Layer 3 of a small transformer language model trained on English Wikipedia (12 layers, counted from 0, width 128).
A neuron's activation on a vector x is GELU(weights . x + bias), where the dot is the dot product.

Input weights of the MLP neurons that the questions are about. A number n stands for (n - 128) times 0.0059.
n15 (bias 0.019): 129, 124, 47, 96, 157, 171, 107, 140, 95, 165, 51, 180, 100, 150, 117, 188, 128, 130, 194, 80, 149, 195, 147, 110, 140, 220, 101, 134, 134, 123, 147, 210, 108, 80, 92, 138, 127, 70, 162, 73, 136, 119, 138, 122, 120, 148, 140, 50, 168, 128, 145, 98, 150, 139, 96, 100, 71, 65, 31, 144, 131, 148, 165, 166, 64, 125, 149, 159, 127, 136, 150, 114, 111, 138, 191, 155, 174, 131, 125, 155, 149, 182, 98, 161, 189, 161, 111, 137, 142, 111, 118, 132, 161, 153, 184, 128, 128, 146, 153, 95, 84, 148, 122, 132, 171, 69, 86, 110, 62, 136, 144, 174, 91, 162, 65, 146, 40, 195, 58, 141, 99, 161, 141, 141, 89, 167, 114, 162
n128 (bias -0.151): 99, 140, 161, 106, 118, 56, 153, 151, 108, 132, 131, 155, 127, 101, 103, 118, 127, 108, 151, 114, 79, 141, 113, 170, 82, 131, 149, 102, 123, 119, 114, 156, 110, 109, 152, 136, 142, 132, 160, 122, 125, 165, 163, 131, 103, 132, 118, 164, 133, 165, 117, 149, 164, 125, 82, 205, 70, 107, 143, 83, 118, 136, 145, 159, 118, 107, 78, 188, 215, 145, 98, 108, 176, 143, 150, 143, 88, 133, 191, 89, 103, 73, 133, 172, 79, 122, 201, 82, 113, 197, 158, 96, 106, 106, 119, 151, 142, 112, 101, 66, 163, 142, 199, 145, 125, 131, 123, 103, 99, 89, 142, 134, 145, 63, 75, 196, 104, 82, 165, 173, 93, 98, 160, 117, 122, 111, 70, 107
n165 (bias -0.043): 83, 165, 132, 116, 64, 122, 146, 118, 41, 135, 150, 119, 182, 96, 140, 112, 157, 92, 145, 197, 119, 158, 102, 178, 74, 147, 100, 132, 132, 162, 122, 147, 197, 76, 123, 87, 98, 114, 120, 171, 210, 142, 178, 146, 147, 104, 202, 106, 148, 135, 152, 71, 141, 162, 95, 86, 119, 56, 117, 56, 108, 142, 101, 169, 85, 136, 50, 161, 125, 140, 53, 158, 181, 21, 111, 138, 140, 187, 105, 138, 160, 175, 152, 150, 126, 141, 128, 173, 187, 55, 120, 135, 118, 134, 184, 66, 173, 154, 119, 116, 121, 93, 109, 156, 211, 214, 91, 172, 122, 164, 111, 131, 166, 139, 91, 138, 125, 42, 172, 116, 71, 161, 119, 133, 123, 135, 108, 73
n176 (bias -0.181): 173, 217, 152, 177, 102, 220, 164, 71, 112, 138, 159, 154, 180, 119, 98, 90, 171, 140, 164, 203, 131, 216, 160, 59, 119, 110, 101, 168, 126, 154, 149, 201, 115, 163, 147, 193, 121, 129, 98, 132, 143, 179, 129, 192, 127, 158, 132, 118, 67, 87, 178, 60, 128, 166, 110, 59, 125, 95, 77, 137, 69, 130, 83, 114, 144, 151, 104, 161, 130, 68, 99, 114, 95, 137, 179, 64, 79, 109, 120, 61, 131, 147, 115, 165, 154, 151, 111, 120, 187, 105, 137, 75, 110, 179, 216, 92, 129, 76, 51, 91, 135, 129, 166, 103, 161, 139, 73, 170, 112, 96, 72, 101, 79, 169, 154, 145, 133, 107, 132, 127, 157, 134, 123, 108, 43, 157, 74, 132
n188 (bias -0.116): 212, 176, 102, 76, 107, 111, 180, 104, 37, 107, 129, 112, 193, 153, 114, 153, 109, 147, 123, 140, 213, 122, 121, 95, 115, 214, 157, 61, 155, 193, 117, 48, 140, 189, 150, 129, 152, 143, 84, 113, 145, 110, 84, 143, 118, 150, 131, 141, 139, 83, 118, 6, 107, 130, 102, 102, 129, 184, 107, 89, 176, 112, 132, 117, 126, 147, 156, 118, 203, 154, 118, 108, 117, 72, 48, 89, 143, 144, 139, 112, 178, 166, 68, 182, 129, 205, 95, 128, 204, 143, 119, 161, 128, 135, 156, 96, 90, 92, 114, 157, 119, 150, 159, 91, 152, 153, 138, 184, 92, 79, 98, 197, 116, 134, 172, 189, 117, 143, 149, 111, 104, 130, 140, 87, 114, 87, 199, 127
n199 (bias -0.166): 130, 113, 192, 58, 186, 246, 183, 88, 107, 69, 143, 92, 168, 153, 116, 66, 121, 102, 78, 123, 166, 144, 199, 170, 124, 104, 124, 57, 176, 161, 84, 68, 138, 173, 160, 118, 126, 181, 97, 167, 135, 129, 98, 127, 77, 95, 83, 120, 137, 125, 124, 107, 110, 149, 115, 98, 115, 143, 217, 168, 99, 144, 173, 79, 121, 70, 148, 153, 123, 105, 165, 148, 182, 94, 105, 112, 118, 224, 168, 129, 145, 127, 125, 117, 101, 105, 110, 134, 93, 164, 56, 109, 119, 193, 82, 100, 123, 150, 107, 121, 99, 50, 108, 105, 107, 98, 205, 153, 111, 59, 67, 159, 159, 124, 91, 145, 95, 127, 199, 119, 87, 126, 199, 77, 117, 114, 45, 93
n230 (bias -0.069): 131, 143, 168, 99, 78, 101, 95, 148, 99, 108, 83, 148, 88, 125, 77, 120, 96, 64, 118, 57, 160, 153, 202, 95, 99, 76, 109, 122, 24, 169, 129, 167, 133, 135, 138, 109, 144, 85, 189, 190, 63, 124, 122, 69, 114, 104, 157, 99, 147, 125, 84, 100, 103, 122, 95, 121, 89, 44, 190, 102, 103, 164, 90, 134, 162, 175, 138, 94, 155, 157, 151, 96, 66, 174, 127, 139, 204, 111, 93, 193, 121, 92, 163, 133, 199, 156, 108, 88, 136, 188, 126, 132, 184, 118, 159, 135, 139, 150, 126, 102, 167, 75, 95, 182, 126, 80, 137, 49, 146, 155, 162, 171, 80, 132, 168, 102, 187, 205, 83, 131, 224, 214, 88, 113, 85, 129, 144, 168
n235 (bias -0.071): 237, 106, 120, 154, 111, 173, 90, 149, 179, 120, 153, 147, 132, 109, 78, 81, 52, 154, 104, 135, 72, 119, 154, 86, 163, 176, 129, 76, 132, 62, 118, 164, 186, 117, 102, 54, 152, 82, 80, 188, 105, 139, 119, 115, 101, 95, 153, 216, 118, 127, 104, 176, 153, 99, 97, 168, 166, 112, 109, 153, 117, 123, 145, 139, 142, 111, 68, 159, 99, 134, 104, 102, 106, 176, 70, 106, 212, 127, 104, 150, 92, 101, 103, 88, 214, 125, 187, 136, 179, 136, 133, 109, 141, 177, 136, 125, 149, 86, 91, 169, 164, 88, 107, 137, 141, 154, 170, 152, 150, 97, 24, 116, 73, 113, 79, 138, 215, 185, 133, 171, 117, 112, 93, 122, 69, 131, 118, 38
n240 (bias -0.178): 176, 125, 144, 69, 111, 133, 170, 87, 135, 129, 143, 104, 107, 145, 115, 185, 80, 114, 181, 103, 133, 137, 140, 124, 122, 157, 169, 143, 96, 150, 113, 122, 106, 104, 126, 125, 110, 129, 144, 171, 94, 124, 110, 124, 153, 27, 52, 197, 104, 132, 143, 135, 103, 185, 119, 163, 75, 158, 125, 144, 100, 63, 162, 92, 156, 176, 150, 124, 137, 138, 108, 62, 94, 125, 143, 123, 198, 117, 147, 105, 162, 109, 69, 129, 87, 158, 159, 106, 89, 120, 109, 155, 119, 126, 156, 135, 141, 164, 106, 135, 88, 133, 163, 129, 142, 128, 164, 110, 157, 160, 109, 113, 115, 166, 105, 178, 108, 101, 75, 152, 130, 83, 136, 157, 125, 101, 160, 101
n357 (bias -0.128): 138, 184, 159, 131, 65, 186, 82, 78, 165, 197, 144, 149, 169, 153, 43, 94, 143, 167, 76, 130, 139, 122, 112, 101, 113, 128, 127, 135, 90, 153, 138, 101, 65, 158, 154, 198, 116, 99, 87, 121, 150, 156, 73, 163, 132, 131, 188, 163, 102, 89, 139, 110, 147, 88, 157, 148, 124, 136, 165, 132, 107, 127, 91, 99, 193, 172, 112, 188, 134, 81, 104, 149, 116, 180, 133, 97, 154, 118, 142, 67, 143, 50, 132, 174, 168, 42, 114, 118, 162, 103, 156, 100, 66, 182, 126, 109, 153, 195, 59, 215, 110, 113, 100, 104, 199, 81, 140, 90, 104, 102, 99, 157, 153, 154, 88, 168, 83, 160, 156, 148, 103, 173, 195, 65, 166, 149, 75, 116
n421 (bias -0.125): 99, 141, 187, 113, 148, 95, 195, 82, 166, 132, 77, 115, 70, 166, 132, 135, 38, 63, 60, 88, 139, 58, 67, 158, 154, 145, 150, 145, 129, 113, 137, 117, 174, 149, 90, 115, 170, 128, 156, 31, 163, 129, 112, 112, 172, 168, 88, 72, 155, 82, 149, 164, 83, 184, 100, 108, 107, 125, 128, 99, 126, 141, 157, 129, 137, 124, 115, 121, 78, 114, 101, 143, 146, 182, 157, 62, 135, 149, 169, 122, 149, 145, 165, 69, 161, 138, 162, 140, 98, 101, 154, 116, 29, 78, 104, 94, 130, 158, 156, 184, 155, 58, 94, 173, 122, 122, 150, 108, 130, 139, 152, 138, 177, 81, 173, 88, 104, 171, 160, 165, 170, 131, 98, 50, 168, 85, 149, 209
n422 (bias -0.188): 97, 177, 114, 149, 179, 138, 91, 57, 160, 79, 133, 139, 142, 108, 105, 146, 155, 125, 131, 166, 154, 159, 167, 134, 114, 150, 140, 131, 125, 180, 65, 116, 139, 91, 111, 148, 108, 95, 130, 142, 133, 135, 128, 147, 160, 98, 125, 138, 182, 143, 189, 106, 182, 149, 118, 131, 124, 146, 158, 132, 186, 178, 136, 132, 124, 102, 129, 106, 110, 85, 168, 136, 169, 125, 130, 90, 144, 163, 125, 155, 196, 116, 69, 69, 160, 126, 142, 155, 163, 61, 114, 127, 95, 185, 150, 80, 162, 124, 123, 98, 130, 97, 62, 117, 202, 179, 117, 97, 120, 131, 163, 145, 130, 130, 111, 72, 93, 63, 154, 99, 138, 94, 141, 133, 86, 110, 103, 188

Each question shows a token from some text and the vector x that enters the MLP there. A number n stands for (n - 128) times 0.026.

"it": 105, 128, 143, 138, 130, 118, 105, 193, 128, 163, 133, 114, 117, 45, 83, 139, 162, 179, 157, 96, 138, 84, 153, 165, 173, 72, 106, 159, 169, 103, 170, 98, 149, 168, 177, 132, 128, 126, 147, 132, 87, 141, 179, 181, 110, 176, 86, 116, 197, 135, 143, 102, 139, 122, 138, 151, 110, 88, 158, 155, 198, 43, 124, 151, 119, 108, 146, 133, 119, 184, 148, 114, 169, 91, 91, 121, 122, 70, 125, 109, 152, 68, 91, 129, 109, 121, 98, 100, 159, 60, 105, 144, 102, 182, 105, 87, 105, 76, 116, 161, 95, 81, 157, 169, 94, 167, 156, 121, 219, 119, 94, 87, 74, 195, 148, 131, 77, 97, 131, 115, 116, 174, 130, 162, 124, 138, 136, 145
Which neuron lights up most? n422

"ist": 98, 127, 140, 129, 156, 110, 119, 188, 126, 157, 133, 99, 88, 54, 83, 171, 138, 157, 143, 80, 123, 103, 136, 177, 213, 88, 117, 168, 134, 123, 173, 97, 144, 172, 177, 133, 131, 149, 147, 129, 70, 140, 169, 168, 99, 176, 110, 111, 196, 124, 154, 106, 123, 111, 176, 134, 87, 110, 168, 166, 156, 78, 114, 189, 104, 105, 146, 106, 113, 147, 124, 86, 147, 102, 83, 101, 131, 105, 147, 128, 123, 80, 82, 140, 112, 140, 101, 107, 172, 52, 85, 156, 152, 162, 105, 67, 118, 101, 99, 184, 127, 80, 138, 161, 54, 137, 156, 134, 185, 127, 126, 108, 78, 154, 174, 113, 68, 132, 112, 119, 96, 174, 133, 174, 142, 174, 150, 152
Which neuron lights up most? n230

" |": 80, 133, 134, 161, 134, 104, 113, 184, 131, 143, 127, 121, 68, 51, 97, 146, 143, 138, 162, 103, 138, 69, 150, 172, 188, 98, 106, 147, 167, 114, 176, 116, 154, 165, 189, 160, 132, 109, 160, 144, 95, 137, 171, 153, 119, 200, 110, 123, 193, 125, 200, 103, 129, 109, 161, 136, 88, 92, 146, 156, 167, 57, 123, 163, 128, 98, 135, 109, 131, 138, 127, 111, 160, 100, 80, 140, 133, 73, 153, 113, 145, 77, 113, 126, 127, 112, 112, 100, 162, 71, 104, 145, 135, 148, 122, 51, 122, 69, 116, 192, 93, 75, 145, 154, 87, 192, 133, 110, 166, 115, 83, 82, 82, 157, 168, 126, 75, 126, 126, 126, 99, 182, 152, 184, 130, 147, 120, 125
The two highest activations, in order: n422, n165

"th": 109, 133, 135, 149, 135, 93, 99, 196, 131, 179, 133, 95, 78, 58, 82, 125, 135, 139, 163, 118, 131, 64, 148, 155, 227, 76, 111, 194, 158, 115, 178, 106, 159, 169, 192, 133, 142, 127, 136, 133, 67, 137, 171, 173, 105, 180, 74, 115, 181, 137, 153, 101, 117, 127, 150, 157, 93, 85, 158, 172, 181, 54, 112, 169, 115, 105, 124, 149, 121, 153, 119, 99, 160, 121, 95, 119, 135, 85, 156, 137, 121, 89, 129, 131, 109, 114, 115, 110, 169, 50, 102, 127, 129, 151, 111, 43, 90, 66, 121, 169, 130, 106, 129, 138, 70, 161, 149, 118, 189, 116, 127, 83, 94, 171, 185, 158, 71, 146, 112, 149, 105, 165, 122, 145, 150, 130, 142, 126
Which neuron lights up most? n421

"ask": 106, 132, 158, 144, 145, 113, 114, 162, 120, 153, 118, 64, 77, 69, 112, 141, 144, 177, 153, 103, 151, 83, 140, 149, 239, 80, 112, 153, 199, 112, 172, 92, 157, 169, 192, 173, 146, 137, 151, 135, 93, 128, 147, 171, 97, 203, 114, 104, 200, 101, 149, 130, 144, 127, 141, 143, 81, 94, 144, 139, 182, 74, 127, 169, 127, 117, 123, 134, 116, 181, 121, 78, 149, 94, 107, 132, 120, 46, 132, 108, 113, 77, 102, 132, 102, 138, 126, 106, 173, 65, 76, 148, 119, 136, 122, 72, 104, 65, 125, 190, 120, 52, 152, 165, 64, 175, 155, 130, 176, 120, 82, 94, 62, 157, 191, 142, 74, 147, 127, 102, 118, 156, 147, 143, 127, 156, 130, 143
The most active neuron and its activation: n188, at about 1

" dif": 90, 152, 134, 125, 147, 156, 128, 126, 126, 202, 128, 102, 68, 91, 99, 139, 146, 139, 176, 81, 127, 95, 134, 177, 190, 62, 119, 155, 161, 96, 169, 92, 152, 146, 218, 127, 142, 133, 135, 149, 107, 138, 172, 152, 129, 176, 100, 133, 186, 139, 162, 124, 112, 123, 155, 166, 94, 85, 153, 165, 192, 54, 129, 167, 110, 100, 148, 142, 125, 155, 117, 88, 158, 84, 82, 132, 135, 68, 132, 98, 114, 78, 119, 136, 116, 141, 106, 120, 161, 76, 100, 127, 132, 197, 112, 88, 107, 78, 119, 220, 112, 78, 145, 183, 30, 170, 135, 114, 176, 118, 101, 63, 68, 143, 183, 131, 75, 122, 111, 115, 104, 182, 130, 148, 133, 124, 150, 138
The most active neuron and its activation: n240, at about 0.15

" are": 96, 139, 133, 136, 137, 130, 126, 164, 117, 181, 113, 84, 47, 45, 72, 136, 130, 150, 175, 119, 133, 81, 157, 181, 200, 97, 109, 162, 153, 103, 173, 125, 166, 163, 182, 163, 152, 143, 147, 136, 93, 144, 175, 155, 76, 162, 102, 124, 191, 124, 171, 91, 113, 122, 169, 133, 92, 122, 169, 156, 168, 58, 102, 177, 126, 90, 103, 95, 118, 180, 133, 110, 166, 94, 95, 118, 113, 97, 136, 110, 136, 92, 116, 113, 138, 115, 118, 106, 163, 73, 103, 147, 135, 164, 133, 48, 122, 65, 110, 186, 96, 76, 142, 170, 94, 177, 152, 115, 173, 135, 100, 78, 55, 139, 181, 131, 75, 120, 116, 144, 104, 168, 134, 165, 136, 142, 142, 137
Which neuron lights up most? n165

"ight": 98, 127, 105, 124, 153, 123, 122, 183, 138, 160, 158, 105, 63, 48, 88, 140, 139, 197, 177, 109, 127, 81, 159, 153, 204, 97, 106, 154, 177, 112, 170, 113, 140, 204, 175, 139, 107, 104, 154, 125, 89, 143, 180, 152, 115, 198, 101, 133, 178, 119, 148, 101, 131, 125, 160, 146, 85, 78, 145, 156, 179, 56, 110, 151, 105, 105, 132, 169, 130, 178, 115, 133, 128, 119, 85, 127, 129, 62, 132, 116, 153, 70, 117, 129, 110, 93, 137, 121, 168, 63, 86, 147, 120, 159, 128, 60, 105, 72, 133, 169, 106, 76, 160, 154, 91, 177, 149, 119, 147, 117, 102, 91, 55, 172, 171, 140, 77, 145, 111, 137, 107, 166, 140, 172, 133, 136, 155, 137
Which neuron lights up most? n235

"ic": 104, 123, 150, 149, 151, 119, 99, 181, 138, 140, 114, 95, 56, 49, 104, 145, 157, 201, 154, 106, 134, 77, 146, 182, 180, 92, 106, 154, 168, 102, 166, 114, 153, 169, 186, 131, 124, 154, 146, 135, 99, 148, 166, 154, 74, 197, 108, 123, 193, 115, 163, 118, 135, 115, 162, 140, 78, 121, 156, 145, 168, 57, 136, 159, 99, 93, 132, 140, 101, 162, 132, 121, 145, 121, 91, 121, 149, 103, 138, 105, 151, 73, 96, 127, 104, 114, 116, 116, 162, 55, 102, 138, 132, 179, 107, 66, 104, 68, 85, 194, 111, 96, 161, 173, 108, 176, 174, 123, 177, 112, 66, 89, 78, 164, 170, 145, 61, 146, 114, 135, 99, 176, 112, 147, 124, 140, 138, 144
The two highest activations, in order: n235, n199

" High": 108, 135, 123, 119, 144, 127, 92, 167, 136, 177, 115, 90, 72, 54, 112, 111, 140, 161, 166, 114, 115, 73, 146, 182, 190, 87, 134, 160, 152, 124, 174, 122, 160, 156, 188, 145, 129, 96, 146, 118, 84, 149, 184, 170, 123, 177, 119, 122, 187, 107, 168, 97, 126, 127, 180, 155, 96, 86, 158, 167, 181, 79, 101, 162, 117, 95, 136, 151, 128, 145, 135, 107, 153, 139, 95, 126, 124, 89, 145, 125, 137, 71, 98, 144, 90, 140, 142, 85, 176, 60, 89, 112, 138, 199, 128, 65, 102, 72, 133, 187, 113, 58, 132, 130, 99, 165, 158, 135, 170, 123, 125, 75, 73, 157, 171, 167, 55, 131, 117, 137, 100, 157, 106, 172, 131, 109, 118, 125
Which neuron lights up most? n422

" career": 108, 121, 119, 133, 156, 131, 110, 179, 145, 197, 164, 97, 79, 65, 91, 121, 124, 117, 178, 125, 122, 54, 145, 177, 214, 111, 109, 178, 163, 108, 169, 118, 148, 161, 187, 157, 151, 136, 126, 103, 107, 127, 155, 154, 108, 178, 68, 125, 187, 113, 168, 89, 113, 159, 141, 143, 96, 112, 160, 179, 173, 90, 111, 164, 102, 122, 134, 157, 111, 146, 134, 147, 154, 108, 74, 111, 127, 62, 125, 122, 142, 64, 99, 170, 121, 131, 112, 101, 172, 63, 96, 146, 133, 133, 144, 58, 111, 95, 79, 156, 116, 58, 137, 156, 85, 163, 131, 104, 156, 141, 122, 93, 77, 167, 192, 154, 63, 124, 121, 133, 103, 171, 124, 159, 132, 148, 148, 114
Which neuron lights up most? n176

"ction": 108, 109, 130, 119, 140, 147, 114, 183, 147, 184, 117, 98, 85, 50, 99, 143, 150, 180, 187, 104, 144, 73, 153, 158, 238, 93, 98, 157, 187, 112, 163, 117, 151, 177, 176, 135, 138, 144, 135, 128, 84, 153, 166, 136, 132, 189, 62, 126, 198, 128, 169, 111, 116, 128, 156, 149, 83, 101, 159, 158, 163, 66, 117, 176, 103, 97, 156, 122, 97, 160, 110, 120, 159, 92, 94, 124, 137, 80, 133, 123, 134, 84, 101, 139, 104, 121, 100, 114, 171, 55, 114, 127, 117, 126, 122, 59, 95, 89, 88, 180, 114, 92, 145, 154, 82, 165, 152, 131, 153, 113, 135, 84, 83, 173, 164, 136, 57, 127, 114, 122, 101, 185, 130, 166, 142, 152, 124, 142
Which neuron lights up most? n15